Layer 9 of a small transformer language model trained on English Wikipedia (12 layers, counted from 0, width 64).
Take only the direct path to the model's output, skipping the later layers: a vector added to the residual stream pushes a token's score in proportion to its dot product with that token's output vector.

Output vectors of the tokens that the questions are about. A number n stands for (n - 500) times 0.0052.
"ah": 484 526 448 568 493 441 572 538 573 648 526 474 432 518 427 434 315 380 370 501 591 652 394 488 489 647 378 481 430 587 582 556 510 446 311 474 479 575 350 446 460 467 557 508 610 633 399 675 348 604 476 402 641 393 496 520 517 540 510 529 602 594 451 532
";": 459 414 512 660 417 631 618 380 520 452 473 521 558 467 477 408 492 492 578 609 458 460 582 639 541 440 626 416 450 444 402 489 413 515 373 254 575 630 480 440 453 568 586 552 629 573 545 451 600 547 458 486 553 439 497 407 438 563 587 511 406 532 426 430
" age": 773 631 407 380 424 387 591 642 369 631 483 459 438 437 660 311 335 541 538 427 324 485 484 627 613 429 481 422 483 397 543 671 613 397 536 598 430 382 674 527 349 393 665 491 370 443 500 402 486 414 556 544 471 792 424 571 508 367 453 492 399 621 567 741
"-": 418 519 423 721 320 542 542 480 328 391 420 560 560 501 544 439 647 654 551 415 542 501 412 579 591 361 455 438 435 571 456 461 636 474 539 512 461 489 431 671 501 639 566 506 538 530 540 329 547 540 519 396 430 312 657 468 521 608 592 519 465 408 407 472
"ia": 437 387 431 381 505 543 621 475 326 557 561 489 542 644 341 663 385 632 470 545 590 593 559 471 550 614 427 467 426 439 552 459 598 585 350 442 598 598 476 493 495 436 515 396 447 560 461 439 392 461 492 605 625 658 588 601 467 336 575 510 577 383 315 442
": ": 640 483 531 556 559 592 502 525 589 311 445 470 504 550 688 330 460 602 473 552 542 590 528 640 502 451 470 441 438 326 610 495 234 309 361 542 496 534 496 526 429 590 553 512 539 455 538 577 459 624 528 449 558 522 475 572 397 413 633 511 319 426 422 604
"ately": 616 593 522 630 622 508 586 328 508 762 522 382 320 344 396 663 316 790 350 370 240 548 617 395 449 508 268 442 599 626 532 611 527 602 470 436 322 542 382 559 533 418 452 428 485 354 651 597 621 473 543 793 386 462 509 570 427 481 516 492 462 643 428 476
"ody": 531 609 609 504 342 587 526 586 399 610 589 443 541 569 485 507 443 373 423 358 529 641 289 438 583 517 732 646 685 660 751 438 368 395 353 324 456 526 521 420 330 249 373 370 334 460 713 683 525 356 533 543 504 592 574 548 520 602 356 499 489 454 500 588
"ance": 647 501 443 712 543 571 561 631 485 713 801 468 400 506 615 558 365 533 457 662 415 490 352 393 474 625 107 437 532 554 486 513 540 523 324 295 453 700 379 411 388 517 690 378 422 460 451 605 521 371 502 551 320 551 614 403 540 418 663 518 532 450 301 662
"- Died": 682 399 631 580 706 390 725 586 497 572 497 284 449 534 695 457 454 425 415 413 312 406 293 538 304 563 300 976 785 612 550 663 488 502 540 450 319 491 597 711 294 460 511 390 427 374 353 454 608 527 619 502 215 415 486 724 479 65 290 478 412 843 664 620
" / ": 582 485 550 457 612 457 686 493 655 467 537 417 389 611 647 384 500 708 352 616 433 511 492 522 528 443 639 336 430 356 618 626 328 529 567 377 609 457 534 500 456 447 517 725 544 542 569 360 305 430 577 405 449 580 450 484 548 223 445 542 484 566 340 567
" by:": 674 639 602 614 565 474 751 674 717 488 543 538 341 569 809 680 457 154 408 507 334 526 502 561 381 596 329 671 539 207 538 490 242 327 456 283 248 332 520 548 140 519 708 322 320 615 721 579 585 322 564 513 589 277 467 687 362 550 730 492 402 497 642 565
"ially": 551 643 446 532 586 437 634 521 279 714 450 459 758 658 550 588 225 546 306 356 315 607 649 282 462 559 459 690 408 507 557 562 518 643 581 370 386 538 426 389 228 585 390 238 398 233 579 430 684 499 482 887 366 678 410 429 549 460 593 479 511 512 558 677
") (": 657 401 685 511 689 569 629 522 460 425 564 505 564 264 668 462 554 581 426 515 581 503 431 360 541 554 598 538 490 553 492 487 374 599 476 435 471 425 511 413 254 460 330 637 405 450 423 340 562 475 615 532 564 468 650 514 500 355 649 509 407 551 425 440
"ense": 387 386 607 434 391 503 661 497 319 460 713 425 436 530 447 561 410 594 375 465 431 454 287 463 535 540 544 718 604 471 556 536 519 628 561 424 593 449 706 402 524 550 578 412 395 548 697 677 466 401 473 524 454 424 507 467 414 415 599 488 631 474 312 549
"12": 630 433 422 446 515 487 453 679 485 372 364 476 489 597 458 442 635 570 387 348 358 441 466 551 469 498 586 485 432 598 501 516 399 596 607 438 506 452 454 380 578 566 557 477 521 587 639 453 451 580 530 597 437 483 489 426 560 438 475 494 515 649 603 478
"):": 691 531 510 598 631 621 702 465 559 310 536 501 590 203 626 440 518 480 408 543 573 489 426 384 387 510 663 494 507 455 497 508 437 398 320 380 429 494 532 511 260 603 525 477 300 597 693 572 518 504 635 593 501 458 459 630 379 374 615 511 421 515 406 596
" World": 506 395 593 419 395 343 451 535 454 441 620 531 551 590 547 491 487 463 651 412 515 407 539 544 408 598 525 536 489 398 806 498 501 448 464 471 439 568 567 412 580 441 429 570 470 657 594 387 547 475 532 505 445 504 428 517 491 497 374 516 529 508 445 552

Output weights of attention head 1. The head adds the sum of these rows, row i times number i of z. A number n stands for (n - 500) times 0.0056.
o0: 501 594 655 454 655 352 578 508 350 475 485 573 660 709 434 153 625 560 357 396 254 370 571 700 534 409 626 668 477 487 700 289 354 401 406 467 326 567 542 553 614 423 367 658 566 518 756 555 478 551 594 555 446 680 415 481 452 272 596 591 530 239 379 528
o1: 587 479 514 607 423 476 585 654 226 361 598 417 740 507 508 562 669 771 517 506 460 463 424 419 392 540 638 519 365 529 483 699 530 359 497 339 477 601 543 512 539 549 588 51 517 476 611 570 520 515 295 520 731 504 436 580 248 321 419 370 530 522 602 489
o2: 503 731 482 419 440 440 703 411 673 605 359 766 385 540 673 637 378 544 462 416 656 480 415 389 484 523 717 338 274 524 612 481 527 449 466 525 468 411 525 346 443 554 751 773 209 299 371 606 484 432 379 459 701 265 515 389 537 578 478 341 545 619 477 664
o3: 731 438 449 413 631 493 409 451 606 653 418 532 467 532 594 433 527 408 441 523 383 445 290 469 483 531 497 611 342 540 295 620 483 701 590 548 705 566 411 384 640 518 442 417 569 560 496 591 469 375 449 401 657 374 368 647 426 387 509 503 624 462 385 691
o4: 617 482 646 515 378 441 552 464 557 296 643 715 686 643 446 574 493 398 368 465 668 186 621 536 561 725 677 470 662 528 664 363 525 394 681 622 413 501 411 430 477 559 619 512 539 246 395 630 553 396 469 500 384 493 166 227 595 367 474 315 606 714 591 224
o5: 494 415 606 492 471 617 666 606 585 729 564 480 540 389 596 650 304 551 411 505 460 329 561 496 580 556 530 425 451 494 363 632 514 554 598 338 294 573 548 668 470 548 244 381 558 579 531 484 256 770 392 449 286 341 532 309 378 546 714 353 422 460 548 862
o6: 160 644 593 537 573 371 468 634 460 528 496 754 647 355 284 347 448 514 621 666 477 481 403 497 456 355 440 394 668 425 547 479 539 382 410 348 200 411 530 562 449 547 775 424 516 649 753 525 453 507 572 412 346 621 629 609 316 652 557 564 549 445 548 486
o7: 639 535 376 669 542 444 579 505 548 446 317 791 519 425 417 483 619 440 404 607 613 445 722 493 387 446 514 357 544 544 453 478 653 574 444 752 457 575 464 496 609 400 329 329 469 289 329 434 517 664 243 753 364 656 498 558 601 627 542 283 538 312 656 255
o8: 364 581 625 350 476 589 388 422 433 747 509 578 738 611 422 555 393 698 714 728 418 332 718 260 572 444 584 586 328 371 406 441 509 744 441 571 488 456 681 521 590 707 255 549 445 306 552 488 450 512 531 362 570 408 410 373 450 534 587 174 547 446 572 482
o9: 738 701 535 439 466 472 720 371 399 595 287 584 516 626 229 584 567 667 557 565 641 470 390 558 597 331 399 536 686 664 510 390 611 638 603 368 506 397 478 464 386 592 529 312 284 497 599 766 738 423 355 568 474 363 454 480 279 245 524 324 695 289 627 379
o10: 494 763 393 570 522 505 552 466 507 127 581 333 636 439 534 714 574 431 690 417 371 508 368 390 221 668 603 338 437 479 419 643 511 430 454 441 446 614 717 658 694 415 514 580 708 596 289 629 341 530 403 572 303 301 525 640 423 458 691 533 521 453 343 612
o11: 451 764 466 455 339 409 476 649 383 553 358 524 317 538 391 609 553 406 388 624 512 305 333 420 585 410 548 529 722 630 340 463 609 739 398 491 399 254 625 604 510 669 479 567 496 391 321 469 335 552 686 534 421 446 716 417 389 507 506 665 546 470 497 822
o12: 621 350 566 505 340 531 618 511 491 325 663 466 552 677 520 348 620 492 480 563 484 535 722 644 381 379 551 603 746 562 559 500 495 538 441 270 498 372 490 584 629 539 685 372 274 562 409 657 540 316 449 100 603 559 457 562 511 657 180 263 515 428 631 607
o13: 390 434 442 320 398 512 642 618 329 341 418 438 609 482 584 608 420 349 622 317 261 720 401 610 723 461 512 546 443 550 580 337 509 492 610 571 460 645 481 542 622 582 573 298 411 506 582 672 538 362 964 479 443 369 561 283 612 535 417 404 509 377 410 687
o14: 467 711 428 395 326 499 480 719 464 558 213 513 634 489 542 545 486 668 509 631 420 610 475 654 565 469 342 486 495 576 551 417 608 408 393 365 142 382 441 692 642 447 483 336 249 635 485 545 712 477 734 267 675 556 525 381 551 221 693 465 561 487 558 557
o15: 775 493 657 439 647 528 443 166 393 679 471 349 667 453 420 345 578 519 232 370 401 494 481 707 397 218 502 636 530 634 559 515 534 222 540 650 470 519 484 610 548 547 527 556 552 530 516 507 596 440 181 513 402 486 678 640 615 414 602 547 431 562 413 485
o16: 514 333 653 757 459 382 361 551 710 497 439 503 382 473 295 271 524 324 550 322 461 538 509 570 467 762 343 655 562 613 555 664 353 421 150 363 704 550 508 526 679 812 235 601 373 596 547 299 558 497 565 558 654 379 501 576 372 508 502 456 402 452 642 654
o17: 480 687 436 540 487 308 449 817 466 506 129 380 504 382 577 441 481 392 540 352 470 512 687 404 640 630 742 567 445 708 647 736 591 368 499 567 529 521 307 700 438 569 452 489 429 485 434 550 372 396 447 476 524 623 585 449 296 629 229 353 422 572 534 629
o18: 444 525 543 795 364 361 466 438 551 423 675 465 393 485 615 429 483 349 515 607 426 594 716 819 298 591 385 403 341 446 316 528 546 353 301 511 300 699 387 518 523 660 525 455 869 520 432 668 687 491 599 317 550 370 323 566 493 626 415 588 499 447 541 460
o19: 512 493 576 248 541 300 520 435 278 751 603 540 549 362 554 505 608 523 424 460 633 431 503 480 414 699 372 457 484 483 527 598 573 605 517 452 535 257 528 465 539 705 633 608 433 458 354 609 307 462 309 452 479 519 697 508 385 393 499 471 577 442 797 577
o20: 512 555 441 632 250 610 361 492 595 628 401 516 413 476 539 572 599 497 601 281 624 302 734 583 729 489 322 492 480 563 546 518 441 360 797 476 578 521 421 442 345 500 401 542 661 693 230 451 464 528 689 442 489 303 378 626 363 517 675 361 513 696 411 329
o21: 438 314 627 642 524 356 595 688 288 494 441 647 396 576 359 460 647 261 667 392 371 514 346 459 427 290 553 660 287 438 670 409 559 329 535 522 622 745 639 469 470 370 247 324 486 641 593 509 580 607 797 596 613 569 438 570 455 546 420 706 349 567 492 423
o22: 331 475 455 517 371 663 237 483 603 523 378 413 689 328 404 506 307 741 927 587 499 414 457 562 536 544 378 543 662 516 471 556 549 509 535 583 324 442 429 539 533 576 600 490 211 538 715 382 571 441 593 335 673 662 623 465 254 599 473 374 358 658 405 495
o23: 540 394 607 623 808 469 545 613 476 447 578 293 247 641 564 578 182 609 433 396 360 434 490 312 682 269 557 627 538 468 499 451 399 345 434 501 702 651 341 699 816 582 577 790 529 390 232 476 536 479 549 512 528 418 462 361 521 467 457 658 347 304 673 476
o24: 678 300 533 699 347 709 624 599 373 467 405 724 224 459 575 334 327 369 479 521 448 481 834 413 455 194 507 471 464 760 518 343 583 487 501 491 525 326 623 109 461 532 669 461 518 439 724 625 435 545 414 550 405 463 553 570 523 602 533 406 559 556 533 692
o25: 598 537 327 466 385 452 534 476 452 241 431 595 512 475 605 283 599 429 554 758 508 457 553 663 402 726 564 417 518 434 498 447 415 642 455 566 298 721 700 519 553 538 493 574 579 24 446 376 436 484 456 718 266 824 593 389 318 653 435 713 445 438 553 500
o26: 481 394 561 665 377 578 585 537 794 544 540 497 546 297 464 573 530 567 726 657 439 439 381 667 436 524 306 353 536 609 525 452 605 298 752 450 497 253 446 254 542 535 637 474 273 372 354 531 414 625 559 478 319 487 652 641 533 488 509 694 310 685 405 325
o27: 274 672 400 439 343 469 407 762 574 445 509 693 379 511 531 376 577 638 553 376 592 444 264 607 672 432 569 501 547 450 567 397 489 630 453 321 592 471 509 446 267 449 372 419 651 704 627 480 447 351 389 559 748 404 587 729 483 578 634 399 495 294 335 754
o28: 474 658 550 558 361 692 468 538 703 440 558 302 454 590 210 440 437 325 443 571 502 410 379 491 600 705 458 492 629 562 442 533 645 432 438 576 585 560 553 511 113 603 363 586 632 488 436 499 514 464 616 459 568 395 484 471 555 504 371 501 375 826 530 341
o29: 496 466 490 488 397 401 628 379 461 532 510 441 507 637 338 638 407 766 545 515 684 267 229 453 454 601 662 591 434 459 568 542 510 350 592 241 383 537 907 378 607 675 604 458 311 440 386 597 602 513 487 505 571 192 434 407 590 353 646 672 409 603 480 570
o30: 550 507 464 386 540 597 613 578 370 437 543 383 571 665 667 424 529 301 501 457 519 435 511 478 415 477 549 527 747 399 401 343 544 261 395 281 483 763 496 694 525 309 583 468 473 445 464 494 586 430 419 531 517 621 527 824 316 335 600 379 516 692 674 403
o31: 377 181 474 903 429 511 482 673 327 411 525 476 575 633 586 601 630 615 332 372 494 654 435 780 520 559 190 480 545 412 413 526 609 454 609 409 658 339 395 339 440 743 176 617 494 292 692 550 425 379 500 419 625 704 690 421 687 422 566 282 471 520 614 349
o32: 404 709 453 242 411 510 289 592 338 688 698 543 369 485 366 377 598 294 531 440 510 252 634 276 505 542 665 682 598 440 551 431 383 476 417 250 592 264 646 442 658 669 821 658 600 440 133 580 519 471 505 520 630 600 401 551 560 653 583 419 597 558 635 285
o33: 588 537 218 427 354 608 348 556 458 416 408 411 395 415 332 569 383 484 649 688 305 596 609 425 624 314 537 606 356 417 577 589 439 670 547 451 600 418 781 559 565 707 445 513 656 316 534 401 601 320 569 627 352 741 483 700 537 496 484 684 490 544 209 377
o34: 517 596 387 345 395 490 678 627 395 661 300 337 452 505 245 408 472 335 494 536 594 619 644 568 440 585 574 594 414 539 578 627 470 495 486 326 556 653 759 549 377 736 445 414 245 449 664 510 391 425 728 504 583 674 577 355 453 557 250 592 442 487 491 412
o35: 433 361 601 321 527 468 447 384 601 458 509 783 707 480 527 296 484 191 688 449 359 450 538 720 389 703 490 558 619 688 499 432 538 554 491 308 548 608 326 516 623 417 538 210 685 438 547 430 601 540 456 500 517 98 612 572 494 420 668 522 442 594 476 491
o36: 446 565 480 498 587 634 743 579 700 572 598 628 344 498 505 435 538 493 600 669 576 484 380 481 381 506 643 553 616 552 455 246 554 482 685 316 676 521 539 541 484 154 379 569 138 462 442 564 309 675 283 539 474 565 436 596 551 233 578 532 463 321 482 494
o37: 442 570 499 276 472 393 387 472 477 484 648 531 620 453 466 469 695 589 543 108 555 597 298 646 630 419 685 528 517 593 326 352 334 595 667 699 671 397 419 562 460 763 639 445 524 499 575 561 422 503 586 334 500 509 137 410 525 587 367 680 594 291 482 530
o38: 379 437 597 444 462 622 694 494 643 539 575 446 487 556 438 693 456 471 441 557 477 381 404 621 564 382 437 365 670 620 630 573 664 484 559 411 582 272 456 387 331 577 224 426 785 573 379 685 476 931 384 595 503 355 392 278 575 378 531 357 424 573 455 513
o39: 608 479 344 698 347 556 512 495 448 459 458 471 327 321 448 788 583 457 494 779 410 748 307 382 553 378 349 460 309 453 387 697 388 427 600 531 719 571 441 592 695 612 629 207 448 632 312 449 612 614 683 474 661 427 351 466 318 455 413 706 585 433 430 621
o40: 474 434 467 486 581 522 388 503 428 487 537 570 372 461 426 331 365 650 545 807 622 483 419 550 525 759 397 641 571 661 684 396 546 615 526 438 185 580 385 529 582 271 550 325 424 510 506 422 530 497 572 592 562 532 462 293 493 312 582 662 467 422 605 477
o41: 349 326 599 380 557 563 398 486 312 590 399 427 708 621 412 394 594 486 660 687 414 356 672 388 489 505 372 591 559 456 628 420 551 433 469 423 652 670 476 404 629 606 619 222 533 505 488 511 363 502 498 454 457 395 689 230 679 755 521 637 321 600 591 287
o42: 556 403 529 745 575 573 565 510 345 595 373 786 366 478 436 577 526 403 872 346 283 526 470 345 483 365 310 600 345 563 535 511 476 519 777 330 586 541 431 328 741 493 508 546 435 505 505 783 552 622 510 323 391 410 378 503 410 465 573 508 654 391 548 371
o43: 423 540 363 432 674 501 471 445 365 207 516 516 518 343 441 260 504 431 593 391 529 411 496 324 461 503 510 568 704 252 368 564 504 486 730 461 831 556 786 484 412 437 695 640 628 705 665 740 411 528 225 425 518 692 588 417 381 524 411 461 536 462 642 464
o44: 493 336 665 576 618 338 441 282 477 494 499 510 440 574 368 782 421 205 485 426 447 676 483 500 493 332 567 676 628 366 522 531 722 644 567 577 366 503 317 498 703 471 543 490 578 427 522 610 522 209 502 486 497 558 717 231 518 786 522 286 455 467 458 665
o45: 447 145 398 484 401 530 745 549 535 518 686 781 404 557 320 759 629 505 603 206 448 409 708 800 457 578 482 428 443 569 541 631 542 685 597 296 399 629 617 474 380 443 373 734 442 353 371 340 556 614 608 406 354 601 512 393 481 500 338 528 457 323 595 328
o46: 363 186 469 535 542 368 498 413 283 522 671 705 495 461 525 583 452 705 432 478 464 448 569 559 485 405 780 487 244 629 333 612 658 546 726 544 653 255 543 383 280 541 629 502 714 359 671 469 487 619 440 393 612 368 480 579 426 432 377 599 422 515 479 608
o47: 329 495 503 705 656 495 501 516 223 638 741 413 509 336 548 554 372 413 445 493 646 509 621 455 398 519 579 598 406 398 371 460 308 529 580 580 302 552 321 433 546 225 553 396 453 615 628 369 572 729 642 576 687 532 536 545 492 569 581 496 583 412 340 459
o48: 491 400 495 352 739 429 309 547 627 729 479 289 488 520 470 598 547 713 646 552 478 489 453 442 499 344 611 555 482 545 594 638 695 472 494 365 325 509 405 610 560 621 530 471 630 512 462 603 229 295 280 485 173 694 423 580 401 693 491 553 435 443 492 591
o49: 506 718 298 389 452 519 648 491 430 336 456 467 423 450 634 306 591 453 553 567 356 732 789 595 468 427 523 492 392 416 626 370 477 540 461 297 430 317 539 634 517 347 520 430 511 346 318 738 679 894 509 378 439 620 468 438 828 497 404 700 517 416 591 340
o50: 550 494 477 427 459 749 516 605 674 477 531 597 656 483 594 560 670 464 657 248 380 637 404 512 625 513 511 329 738 482 567 593 262 541 462 214 691 269 95 459 590 596 542 414 526 401 333 448 518 580 124 650 557 685 316 252 520 572 420 388 720 559 660 390
o51: 547 566 579 412 363 402 647 564 559 500 466 576 536 457 711 613 560 546 553 425 812 455 564 694 430 387 521 307 624 466 434 342 436 364 490 568 440 667 393 669 353 598 505 315 416 520 681 530 447 478 391 533 372 585 318 469 322 501 487 584 553 423 536 540
o52: 423 541 397 342 279 543 513 251 438 702 321 451 564 200 361 404 408 482 729 658 625 279 855 671 629 530 484 557 604 355 378 376 391 342 666 683 484 630 752 547 478 677 424 548 324 466 622 490 619 736 535 602 358 754 445 440 310 529 470 492 470 391 517 456
o53: 538 374 433 412 543 326 606 684 268 521 438 529 600 549 455 703 527 557 390 363 678 390 730 243 563 563 648 531 437 531 465 513 453 514 630 488 813 364 549 488 544 409 472 225 391 553 652 298 427 608 459 573 551 500 461 801 487 371 570 490 465 493 520 294
o54: 602 631 844 514 562 587 466 522 334 546 757 519 578 288 409 357 659 497 580 475 512 698 309 380 322 439 466 674 406 632 525 544 356 475 645 428 348 600 802 476 422 521 382 471 449 272 360 456 524 330 555 609 355 330 900 307 550 694 487 332 530 394 739 350
o55: 504 322 284 623 410 748 462 372 465 632 552 432 395 659 446 373 410 726 640 483 579 448 565 495 528 600 506 378 600 648 470 471 694 543 509 451 472 470 456 447 322 535 624 426 504 702 567 564 313 497 285 548 272 486 197 800 433 559 416 434 546 605 544 513
o56: 415 784 587 664 597 534 638 587 648 384 651 420 385 383 165 438 517 635 303 629 516 459 544 519 582 130 472 524 631 421 614 589 432 481 338 580 516 588 444 506 378 593 610 590 481 387 441 537 542 632 450 482 677 679 587 393 538 392 207 599 523 227 466 354
o57: 501 613 719 482 394 660 629 445 564 467 605 294 478 365 540 624 433 252 682 677 466 576 792 419 580 641 402 458 642 617 526 364 464 501 374 575 570 469 312 383 414 442 378 658 507 306 512 381 509 475 230 565 314 488 711 766 320 306 425 494 528 614 462 616
o58: 719 429 415 521 392 570 533 462 510 428 490 464 386 440 499 599 419 477 531 387 409 363 547 571 404 622 354 596 575 597 423 575 511 571 339 514 379 744 753 677 735 610 310 501 485 639 507 518 618 443 415 735 446 404 444 271 489 253 586 396 530 386 518 596
o59: 571 385 624 443 439 484 339 624 539 429 510 586 518 650 424 658 567 390 264 508 400 648 375 517 618 787 563 505 467 575 479 491 469 474 468 414 634 306 363 638 421 620 326 552 600 452 614 381 518 329 574 390 508 590 348 213 540 609 672 368 450 583 641 523
o60: 557 362 698 243 448 366 612 562 552 208 463 714 395 612 655 715 654 535 459 744 393 582 370 294 571 557 461 440 556 799 364 220 650 249 403 854 545 440 744 561 643 426 386 596 399 388 351 410 581 265 656 305 391 502 386 623 568 364 361 438 385 507 866 580
o61: 341 503 620 338 476 416 472 482 291 557 815 401 550 358 491 508 516 522 302 441 613 264 516 557 594 516 442 570 676 406 670 436 363 551 399 909 454 553 407 296 713 546 589 478 598 631 422 460 440 541 514 729 763 672 560 399 549 450 406 340 545 208 404 569
o62: 406 499 578 366 398 442 437 524 591 543 674 674 559 376 587 534 460 389 555 436 480 393 300 609 431 261 637 483 554 383 323 414 574 469 391 574 416 592 490 680 468 493 570 190 589 538 528 454 646 504 619 553 627 341 465 692 524 532 465 519 514 583 459 629
o63: 446 422 513 390 451 473 677 517 618 678 613 624 411 545 435 674 373 325 338 407 395 577 409 445 449 313 498 220 246 318 718 531 544 301 254 505 477 392 530 371 588 663 776 523 519 637 486 620 473 698 621 366 494 514 343 866 613 880 532 411 459 512 462 546

Each question shows a token from some text and the vector z that the head gathered there. A number n stands for (n - 500) times 0.0086.

"–": 523 521 598 499 471 528 509 476 502 537 494 547 518 519 480 527 497 518 446 514 512 477 507 504 482 540 497 525 505 524 548 472 518 455 478 532 499 450 544 539 481 519 517 456 471 493 499 477 468 519 561 456 485 436 482 553 492 497 440 482 400 486 489 592
Which of these tokens does it push up most? "ah"

" H": 546 555 550 480 506 521 530 468 493 503 563 536 556 514 460 495 506 535 470 502 501 516 499 531 452 567 452 497 532 522 600 476 494 454 495 466 521 433 463 556 476 448 505 544 472 516 503 506 422 471 479 455 500 448 506 557 508 492 466 478 450 482 482 538
Which three tokens does it push up most, strongest first? "):", " by:", "- Died"

" Center": 525 559 509 496 452 526 459 514 525 536 461 529 533 490 472 513 519 512 415 528 470 576 486 548 423 551 463 498 517 534 580 534 471 457 527 452 574 416 495 567 526 526 518 479 487 528 482 507 459 499 493 448 503 493 512 554 518 491 461 475 433 509 467 519
Which of these tokens does it push down most? "-"

" on the": 599 517 513 486 509 517 532 503 531 473 467 502 507 503 423 508 464 520 481 507 461 546 481 540 485 628 431 494 460 438 568 518 478 483 460 453 487 490 477 500 454 486 525 549 486 514 529 494 486 517 540 528 552 432 497 515 507 495 430 499 458 508 501 537
Which of these tokens does it push up most? ": "

"uit": 547 537 543 463 459 545 512 492 508 513 539 532 508 522 477 510 493 524 421 486 499 529 514 521 466 569 485 514 503 495 548 485 453 476 503 454 533 411 490 559 489 473 482 477 484 530 493 523 443 449 496 465 501 461 557 510 508 510 472 505 446 500 464 520
Which of these tokens does it push down most? "12"

" Un": 696 555 459 651 541 939 492 640 711 298 810 505 929 975 601 612 432 915 574 418 149 266 470 358 591 626 320 535 210 163 373 518 249 356 364 816 741 701 695 474 454 514 620 580 768 189 467 489 654 818 828 531 572 182 624 455 245 690 538 695 697 518 507 314
Which of these tokens does it push down most? "ia"

"988": 588 519 527 495 480 527 503 463 522 503 475 518 509 527 464 518 466 533 457 504 478 525 491 539 477 594 423 507 480 459 574 489 468 477 484 451 504 468 476 519 489 472 502 509 474 488 507 501 477 499 518 507 535 427 505 541 484 510 450 503 453 503 483 512
Which of these tokens does it push up most? " age"

"r": 575 533 551 494 476 545 506 489 524 502 522 500 529 510 477 539 465 499 439 488 504 528 504 521 501 541 497 504 493 479 549 506 455 475 487 467 542 401 507 541 465 486 503 494 483 532 521 513 439 459 484 457 491 457 512 511 518 494 466 493 431 503 467 551
Which two tokens does it push up most, strongest first? " / ", "):"

" end": 536 569 512 489 446 531 464 502 506 506 505 535 534 511 452 511 503 503 400 518 464 563 497 529 449 565 474 510 513 532 587 536 469 480 514 434 571 408 487 562 506 484 502 485 487 552 506 520 448 469 472 425 498 501 497 583 501 504 471 471 446 536 464 556
Which of these tokens does it push up most? "ia"

"; ": 716 505 546 566 474 568 482 567 459 409 502 586 505 590 397 544 533 538 369 379 444 591 413 484 605 696 395 489 433 495 500 422 388 450 567 567 502 580 443 496 452 588 537 537 423 532 505 446 421 531 541 493 499 488 415 570 469 332 495 454 417 450 468 523
Which of these tokens does it push down most? "ance"

"992": 520 528 535 506 442 530 432 486 507 492 453 529 491 525 486 528 514 522 449 509 501 559 499 535 487 551 464 524 527 482 578 591 435 456 482 491 531 418 495 527 499 480 506 479 498 520 539 504 414 500 450 446 483 467 525 502 476 518 465 515 482 478 489 496
Which of these tokens does it push down most? " World"

" at the": 531 564 513 485 450 526 464 505 513 506 502 532 529 511 452 510 500 500 404 516 468 563 500 530 444 565 479 505 515 532 582 536 468 481 511 437 565 411 492 560 505 494 503 480 488 547 503 516 452 475 476 429 499 496 501 576 506 505 466 467 445 534 468 553
Which of these tokens does it push up most? "ia"

" He": 525 544 534 468 477 533 483 469 519 538 465 504 536 567 486 508 513 511 448 499 471 581 505 557 476 536 450 494 501 542 582 506 489 475 515 472 509 420 507 560 510 515 526 475 540 529 490 507 462 486 510 467 528 459 520 541 464 498 498 516 472 507 498 566
Which of these tokens does it push down most? " / "

"5": 591 516 563 514 474 603 475 405 505 451 506 470 504 554 451 499 505 423 439 436 507 543 462 574 505 528 445 522 482 521 565 544 407 425 461 488 571 452 495 575 468 478 559 538 450 518 505 516 363 473 534 483 477 426 507 517 478 451 492 529 426 453 484 535
Which of these tokens does it push down most? " age"

" to ": 386 467 671 612 425 450 482 475 532 470 436 719 588 577 616 607 453 513 460 542 495 315 607 513 420 526 660 492 566 633 459 486 562 398 516 627 447 658 398 599 452 814 471 324 426 387 461 401 492 549 524 413 414 433 402 528 542 424 268 430 431 476 508 612
Which of these tokens does it push up most? "ah"

"hes": 567 518 498 500 430 493 497 488 512 496 476 508 463 485 454 539 454 506 466 525 485 507 473 543 443 629 411 533 452 434 585 502 460 493 453 485 472 482 462 523 485 509 468 519 442 469 525 487 489 521 539 528 526 451 510 513 476 509 418 495 448 489 490 479
Which of these tokens does it push up most? ": "

" P": 525 522 538 505 432 543 433 487 496 482 461 538 502 524 493 527 508 521 451 500 500 554 497 526 501 547 470 531 529 479 571 584 426 446 483 479 550 411 508 529 504 467 503 470 491 525 534 510 413 504 441 442 477 453 516 519 484 517 466 505 479 487 483 509
Which of these tokens does it push down most? " World"

"4": 569 430 545 511 339 638 403 268 510 276 531 433 381 576 394 469 439 206 456 322 533 549 402 597 547 539 420 571 401 620 438 580 381 530 453 533 551 533 554 642 498 601 513 561 465 509 638 532 388 535 554 461 432 382 474 517 370 273 500 578 323 349 476 459
Which of these tokens does it push down most? "- Died"

"===": 525 518 562 472 469 499 491 482 531 530 525 516 515 550 512 504 486 532 418 480 496 498 529 558 415 540 459 486 498 522 560 459 468 486 516 432 505 453 447 558 489 494 478 447 472 493 438 503 470 456 500 482 505 479 521 530 492 493 475 492 496 502 461 537
Which of these tokens does it push down most? ";"

"ed": 640 563 495 501 456 589 456 512 505 509 513 535 483 507 494 563 459 546 426 470 477 576 456 530 458 595 440 537 466 493 588 483 473 518 477 453 591 435 546 520 516 388 519 430 459 562 530 543 502 547 513 461 524 453 525 530 495 508 490 496 414 506 495 518
Which of these tokens does it push up most? "ially"

"iy": 567 549 552 499 488 542 508 488 522 502 500 506 542 513 473 513 493 499 424 487 490 546 508 534 501 533 478 502 499 500 558 512 463 456 502 474 548 415 490 548 484 491 513 503 483 539 527 517 420 441 485 452 476 484 501 530 508 459 473 505 441 502 476 555
Which of these tokens does it push up most? "ense"

"2": 638 525 566 481 472 490 510 449 518 443 530 492 522 537 420 469 527 545 449 485 471 616 500 540 474 576 439 562 451 524 551 512 468 475 499 479 531 449 470 443 473 479 555 488 500 600 538 502 493 457 454 460 458 470 453 566 471 476 456 446 424 534 468 590
Which of these tokens does it push up most? " World"

"20": 627 555 500 511 463 579 451 520 525 529 483 521 474 505 501 555 476 539 432 467 488 581 457 548 459 586 453 518 471 501 588 494 463 515 491 475 589 430 532 524 518 433 546 419 451 553 510 524 500 551 508 473 525 468 524 516 500 510 485 491 420 473 488 509
Which two tokens does it push up most, strongest first? "ially", "- Died"

" M": 574 566 556 491 486 530 485 464 515 492 449 529 549 514 452 502 532 496 383 491 479 572 507 534 516 532 458 511 500 524 551 540 451 428 490 470 536 450 479 535 493 495 528 498 459 553 552 503 391 451 509 440 455 498 505 564 498 450 463 503 456 499 482 536
Which two tokens does it push up most, strongest first? "ense", "ody"

"987": 601 532 532 516 497 530 492 456 552 503 462 528 504 531 469 515 455 536 451 503 479 531 503 548 468 596 428 491 476 463 570 501 458 486 478 434 495 474 461 525 483 473 521 488 479 475 502 501 485 490 512 511 533 427 498 526 496 513 446 492 453 510 492 504
Which of these tokens does it push down most? "ah"